Layer 4 of a small transformer language model trained on English Wikipedia (10 layers, counted from 0, width 128). Numbers have three digits each and are written without spaces.
A neuron's activation on a vector x is ReLU(gate . x) times (in . x), where the dot is the dot product.
The model reads these tokens: " first" " Con" "fer" "ence" " of" " N" "eg" "ro" " Pro" "b" "le" "m" "s" " at" " At" "l" "ant"

The vector x that enters this layer's MLP at each token. A number n stands for (n - 500) times 0.0063.
0 " first": 508537452502410371497586421422315289513261542471487201465233747685418390507612632710572240652367536407395418471157360367551740525640492710403436475425302534362331420237762668601791563352535594486542513506491382572585426540566369456523674522570240789501470639766369452563673409476712703463500599375273389342549487519351403437503662273313550674785624408323303479497333486474421494541666
1 " Con": 625602634468403438659524633422329429459567757652548359786480594425603281295441729637355347683359683287426407623357375505676638916629483439436414576509408522421296340261560416631745723529624559351583417466461376323564520466615440670474539547597578529443679670534427438487505400379479432264420677487293256474389437338223785563653512626469677623631185465579383443542512426379499290571364
2 "fer": 552684488429420704666457592536362510516636537493338322443585782691796211591469353625475485646319374424462505725449310477533536548535724613478438468516393648648492505194484428552689794607635611493733431542342388522462518278738239283519224547574415401522558489572309352432458344612532580312364680482378804582625564576328664709406421332288424370575524464621590197467506518493524515381345
3 "ence": 480628400501480519397429621703363469519447542282527367470416580496578210834400454700498202723204604547668487674475261490550502414648638712357536405462427532538521387263395530269504651554672457390632364470405504704406589354662420573814499598430285656498649611595545333669577539372620586269332819453434518438584388631293387665665584523451420380401418375480550322658417529672370502425531
4 " of": 475472436521534410424689453456476580358315626605693349491332714747593371460378519519349507611353490427485450703383309357555380640606418452468507334448263457564463363231522582535613531605387926248675523542469497383417654490608578396624309809449412603326366647530355367708449661606594673389486838419409508511509591507357332211628599528502529810397412555555602560511433532543496380485434
5 " N": 564579321502406291500735420532420399384178451640621250609352345562422427573627628718308370406350447475550462371404693645637551669436555344444629525617609575342358398406555628636632662535620567410557607460592476477455629277664663524395411533633463590378381628511301455452492574402486560395435880371395371573390431450358381351547471219306925718521334433472574561613343488525605375416617
6 "eg": 534432787494353538421543335444387531491384503662550099455519497451489717468381213583321553460328569304490496517290545475375136626410481509693422474441518433397306376374247639756780531366610693573573225783594449459683603421629714627299534429578625686457495534396435396436701332375418446516469350533175209357420633621400562378530502844320704581424416317685562506553444587481397653321489
7 "ro": 298547512336352527565528314608638502372500469653427303773582419602568427411561456573370405546462551473657567596596409686677282451494483693605438367360329496518604439285493685578570669268459387472552390334574521260661542630559381327491524396429373448168515657681520072360028540408546534255555683388638458436258339516323563475648560720177432585574500290422627446419638701337482668351719
8 " Pro": 526482733449506535637536410298572415423325575542646356728536433549386508570419442620356347444399678512606371645432527669909517545592448443541355603488286659350404525377612542586624611413367513497525494461405271298580633279652449452593276521762477553140822472452387334375549546558467550358427734401416592423340490218258550435676442641488698734625429327565501481675645521424449249523577
9 "b": 360507538339333662332479374530348535531691483389560321545510460516699651240477384529406397685315406698588345582412341404647521418646369263465560590658575443494501408462401454650676714299568511403665505759317547447443456697551521730740385566435487464199401632357477484463659511728460530460459869479149488532244582619372548617547293477406671655597482358689319522805510466460547431308613
10 "le": 439507569491567548466563340605431431615363598514526394291431425651590443370712478687377432408319809498362439507542174481542542377651722633517392571424478618695498505477650488445579537557629407316490422622665520756354642510647466220884403833413696586121436504571350530558297276409717421423349491740730796519439226479312547433520379555428456687456199530705441442458482648551546628347612
11 "m": 632630543613619624376646532626595627358436210318324211659442454428541466346786550350330626539491651423521503442533158556488660475713454666491615308549299582581380430460585532561620561351516399351529548718533841361348577343552312465584460776473630435393362556677360488488439518352531623368258834616422674491464496511482646566545349368399669415625667637450578530459373568639504549234537
12 "s": 284460128531671519443682557326702292457170402409595596695375460379504424594407600483236349623325711461475466603510466724427499442730469600432660494524417640540603415347603650316536757400458324410633586837453702335466597481519597588391489746437409704299336594620613518499532663315649515478316584478389468354624472513443638528662407632381338494581466635372466452495322538537524349357536
13 " at": 600631449433490480655579461498409369341415778399565593552401526557582627332552669547324390736512553340381518419296422389764469575655500411465450518726255403436394361323548652599625445523536815301660597534394356400479682599634615652584284591638240415344470697473338539666488561411538506449291609513309560224388447360298537355516553588157621756425513360400533590674541430492518435444565
14 " At": 852602468333411267633519432337515307369605787481585569538365377492333525307399714593448474491468576305495553588340557519512703582551436461432300585690331391542272236463548551492613700564591734344672582548367330312654605572649635559582395558636343505313583625449277430482514553395660412676349704568386322398452507417353664627544303652264669715556357310542423447604516248479519437502644
15 "l": 788556217439423674449559569489600620477359596325506391670476436813605359418548736647408267447410335496352513416284409733525596608669447420629525466448582587644555339562478406340591532318690632603710539735437566435480532540635139376258456686317513510298309506389479401342636515600607722530450528463627643529540533703255672557512218474362590763482106427700366500727526507677396558265427
16 "ant": 403638444263707782496571669436742729358408401673614548582630559652464276713731659452371539540397516316492418545446479712313684645709378695599514507566382435428339487591396397363559543412594351505471293394443406339444571377690253368495571514529292545320388478571492568655315529601478762216480483462423653557398430590276411786522594552384565518616663453619659634468307442629489621092619

Each question shows the input weights of one neuron of the MLP. A number n stands for (n - 500) times 0.00061.

n211 gate: 450402269710473512409510537624387433611386674745433455533721542494637551445388445564659452633424524623485712456449578619585600503572551521500479579518476276472688497652621637478609513695418283544379485512488457431651544380572455476448503408658377464597388512500554446660469386604509533418534497613637404455426563542450500530713648569470325328557509724601461530660432569491348577422500
n211 in: 497494500651622500561634532484362529586542447532599372456407417446564465481474629570687829553520606626296612484548465442449481341725570544481513410600535540532524321380663306395520788611611490523313516689613445544541388367448433551622529400545513510526537480412373535675389516516764474380500650565455433510471465610484709570409370557289464362401663458487281261382552462554362481662587
On which token does it fire most, and how strongly? 3 "ence", at about 0.51

n21 gate: 570628485538556546535323316700648444480401687426565621617426588384358546452420521308649630457482306392491583354579482515583509542457368643564521604429568503512382512497542656693668543512571455447582412584445367631589467575423462447405428379571599609533500624662321690506515526607714636543491434399598605576473477526583477582485684667730676503441406521572553538488479444407426512372452
n21 in: 438459511634547532319491390410395601443464564391585536500583492516387460437626585425370527500403379457658579492639481293670560584565456565670395456356665476492563273559628618665581569586582577597609492432473431298412508411616544549533372462421517418497535500479432391550442530530605385642525377384453546552561625535497473391477441457516539232500593596600516513486517557359495630327586
On which token does it fire most, and how strongly? 6 "eg", at about 0.18

n234 gate: 581535425477488445509512529561491541622294580649564672535579503491412609367474424583375500536379343286468474494456430432541582305609698650535565474438515648538454503500476557470448326464616485427443457600549582526603419337339375558272453580465556649659597644537427491627595402477380520582455464208585329358556517603304514596350428636573594546372503555464407394531711442520532515421473
n234 in: 482468551570365634490552518522420510549340601624601450444541618554475663518532483560323587497371541328463470589384399420565490417536512539498520507390582527553526395568520500515448285533692420518503561623464483454495395409395436612488613544381543495625517495541389441595689458381485493505298459470475301443346485386442463640432480571522595614485507460515493371490460485559651570528497
On which token does it fire most, and how strongly? 6 "eg", at about 1.5

n247 gate: 336483537436535312390552526382456373572423661613595581411575443486334486649396349694337618660494508506480364351543385585465422588488483600546413358468428508614546506554400715589485491594668617343349411392562570586463536491450448413601415449436532491568562530234569635462447569256316535521512606401570491549559460517570534480618471589439348579382581431594339406531494637463448526449640
n247 in: 652635511609453479497511431446596560630597436587554404538560486430399567429481637386465625398568519411440358407369557428500467464534489354535555432426404412431422534462364505394598637570429440434547605638463563578543581614388524445352436561410503421480710461623701292569328500658460478395536330657629619446381462513508379416460564527443445551473519505553535473494700381559639508399254
It fires most on token 7 "ro"

n19 gate: 370411624575309410484472530511460444630402607594294505437648505590530413505465473419532417564380290548657380525471654551575626431602452582381478444438543490473551469410563427393483769435544449436434479375581527482597483470610407425476546647521551559450610574510391420554516436587345489486440516543538556436560479356654632516542495367414516691601521318307457553534639450564479524658459
n19 in: 641494444614451668705458463276449418599477375642347639478453525637640461566514546604590463618485408393559367468463446520500653581662528610464386526554397663414476544439465647497521506480431609524459596484444489553544567442331531281520468567378509574673428654597559539480367579475547449476503561454509404528523415450564610641467320559440331578630367426592559399686468691407472701570328
It fires most on token 2 "fer"

n200 gate: 448423286401330419392607548481529287645601426455544373308374563444545438320596423477307405430569478431468344428443544548459500533368627585535526340478656317697440266516506459516252510682491500657445431406481388560472533594400522554596423472535487357582218484653465434490594484760547443305536536722522686510629570569419620481660594671717542565573525465458617378402455541478576619569429
n200 in: 491478479647583461393365639390559515582328548531573570485408570385472536491638451622649537659516563606439641582460387457540561582617677452554519641611454548540674544614594425497432397519622713484400379538530626566533462366712457436552398338396522442336539688500592588609640618377458335449357497345494576430553244260497506497452225433525364467588396598649579624477553539330359581411667
On which token does it fire most, and how strongly? 10 "le", at about 0.82

n27 gate: 455503637399468656569427578483512454589447419434307442585563489472294559666448538573477491515479483623486428503578468375413414318589408511506448532465503525471515545401529458530625400532640529443332511591497459420649598541722486613647415579598482561699334595782537540520708463449446451566415494506448420681544480299562323574679582457563357347463604520623451540372474697597338430577623
n27 in: 535403492457397573531766417373309350351509450472491480427402461531460500471546534619362426429465475705458500348633381540563517549535596469388629372314417442606536585321567536343422699416528394470529418484411437486572368512500356460526523528426368594585602279614387539503353598466611483559448474609443523655690599464608584351291520367617451514410409457448480517440474393424412451679497
It fires most on token 0 " first"

n101 gate: 489259540530522468552295530557470451683461683345383505355494473508454601623462560620549530571444553519470541511489378432432546526511419532513503522503478320638506402511677529328351554414558547654519511593378590546481626310432522533375365449628451500307489364500587575560378290505505503486428403269552532449558430580556452592586467691326459359578638554423476511463541473470524429531398
n101 in: 466403663596289651524535470341485509738620602404545512512488616562461674612563461371431308622459574429626494441512419488527578537469533663580524271739428339467465503648635679442285575427509570657438601463303609550491379415451470641503570556584509611469535368559629354576515491506415569556463399588551435458628533759406396470513525470569567577563584476543622639697567571310599558500536
It fires most on token 3 "ence"

n62 gate: 494266500586491326715416616553387479643413586347409415555770453471441558283347458500474488571589581512447488618620515435403456562427450500491393633441503618458581402303518385581491482602597515503473567548523606349448621533350529358500422566532461465409646443465553576431410515459633412586470422446390593526575591422603683640345386450294521584441547500333652613534260474509700470436664
n62 in: 624529412511471392505613585453592469497637454487424421541533406521661446508647513596440571421497497573429429527346492333626450640552411632396482616577471457431459519505524456387481412428533439495551422605521540394533365297560474358603465492518519384519643583456560445569623549552567453363441398320394529458633375423474567713307377560434447634435526432540675461702658503386550407492519
It fires most on token 14 " At"

n10 gate: 607455481511407412528382559394503475572500538604447466381302453508528613701545480441467506588276470672508587595458478410452573688390416661752596441291385478602397529472623530589485409634560565450434661583500466536360705574564506385654608442382693539558478471396444497435306506652599332623568543557534483439591478407456536628391660478520440404545444475528422599509566342528483523541517
n10 in: 539519503417409597519478603388659618590555463516572511500645404387626429462497575531569420336570542402420230395415252422613438426575396579434511479578575573524568536432557427459427592429508527452511516421401511677531448557506503420272543492505313564439440412432527601470399593437568441550688587578551648588418577448633447412376445479414470665481567607565670550432478640521556343403543
On which token does it fire most, and how strongly? 10 "le", at about 0.3

n183 gate: 442465452575340433610564427486620456634531466428479486375605526359563528632502564419430456532544511449603544546561572651402584574522528544578399598507493368514313338383557450478525388507627418466452463493463580537587486628548472610458509534523403509606559531507484449389448618548351451442545455424571500526702512500534463349456436604444611356600561530536551512446502574345551623514450
n183 in: 502662480472631541449411650427518459416528525599402652618510514561507374456447405546518482469490529545454431401404406419645456515434408595520590553410546587537621538523350482535536627481384648517507439482498429581525509383443569449397428558445530530443361580453422566528544380495604587474533641537419484463425541424431514632613638372472407628525424472514518473367470545670454428455551
Its three highest activations, in order, are on tokens 7 "ro", 16 "ant", 12 "s"

n209 gate: 620452399482428562374478651583497428613460497620578518438559488515521427500581536443432512628553553577604425660616670373440739340302479524550590464361659550558386593585491450543557603482448575321479488534439497485515543549594464365617376374291558545294579457585575583418506598532394674388479448600554616488576607614567589372374500598686542374607679712658405694320597260432488497614376
n209 in: 322351651335517648416576449503464286467605516475656642470541353519486615360447503471478458430428478550542494296422625643405492460477483566434542631520542495593732543670241396486594378443449416532608566604407556486579362432545395508372460508480398550460454531331456392472409547347489489459509719275433494420608522555644423492503543445486508541456584469308594560423381497409584407483446
It fires most on token 16 "ant"

n274 gate: 602574523401413542604388607558454540352518542427515492505429271567452458597561548449510477400632480432535606445485510492508596519670669598643457426630604584564540379517572527609548378446473669447534578415507604522522539541552634640711533493523531604547404456512472651574595442463490457547330650390546400422366437547559613593420583671515495341525627551366591405500557533460503508432523
n274 in: 600436533551571504507414587577620566480491410452471429555601342585527348462518458454463399500525502496608542511531487489489714532600597596572391476614524575507458429539477556482472620532412571387444513622496635424470514554529643655529554433663433436493451600526566548496453375498552465626516491562458509524581344511569603404532667465529551463496672502480557430579511504557507458491598
Its three highest activations, in order, are on tokens 11 "m", 14 " At", 13 " at"

n137 gate: 406513446576379395458525611549421523453460543560325369392323609539660623571500682527425589435628428691638419575424570590338529587646615572699482484429589492497525527539625569433409443583485455459511619433523581619515425420500412712510436497508434416441561339554518474436380622575433406631577433521547479451572640449508523518431519588476669600495354424407490518475561585508429360459354
n137 in: 563631572494649288530430427606509570476531547506391576515380551667591438561397543640482712412547589404473479609491639521436470393544476581581320348234460577568478707655488583385372402608435359713596698564390564673467547614615479621306549500533525294431586621533458326383472404467527497415485618439454428594448732637615506455576543545542485545403470558432446372410685353686488426625469
It fires most on token 15 "l"

n48 gate: 364552310562535473538520334548628511610649337543406305658500320396603582549592446432556457553601476511403613389532392478435405503433548447559348533486351368445477438644591582542415596486424549608547390386434514537458575473260643535711401447522492622500511650532513508404495441630473646469577690516571537586418495609605497524500547567633637368556322435538570457517506596521589525511445
n48 in: 692539464524561357556477510416519473658483495445384427603553411460551543510444515518363568621422583436584613420611558539427372622380382567502468551437502589485388490664485472540587601446554476556436462537535430500578557608351599580640407424601458524512618522505534613515323404519505621407581781488541557490500476467498512483470534466570524391608476553623440557454569457445273571458463
On which token does it fire most, and how strongly? 7 "ro", at about 0.34

n304 gate: 400524476658552437470538595370567346404512362687482352464538422527485396473530463513491382349623296491452403282379401396676600488466467362419527679509464532387366531277423482577404392654424448519546569702541594634615497448333395388558463473633665467572588398616515335567491689393521279254411367653530386494374308488473632551471630419539500559497437579454530607586491686458418497481500
n304 in: 571664380370517549668448631571614459563404575525489599573423467372600462492456525578418522629503524454467519387404486606368563497782374533511522359575594538645358731606447454449413699508393528618523563526567522451554449394509464602448486454302430461401473396465522478441531489386478621612399351564686375363444577535605315574433506579448584368374547646620478584439480377456652584449425
It fires most on token 11 "m"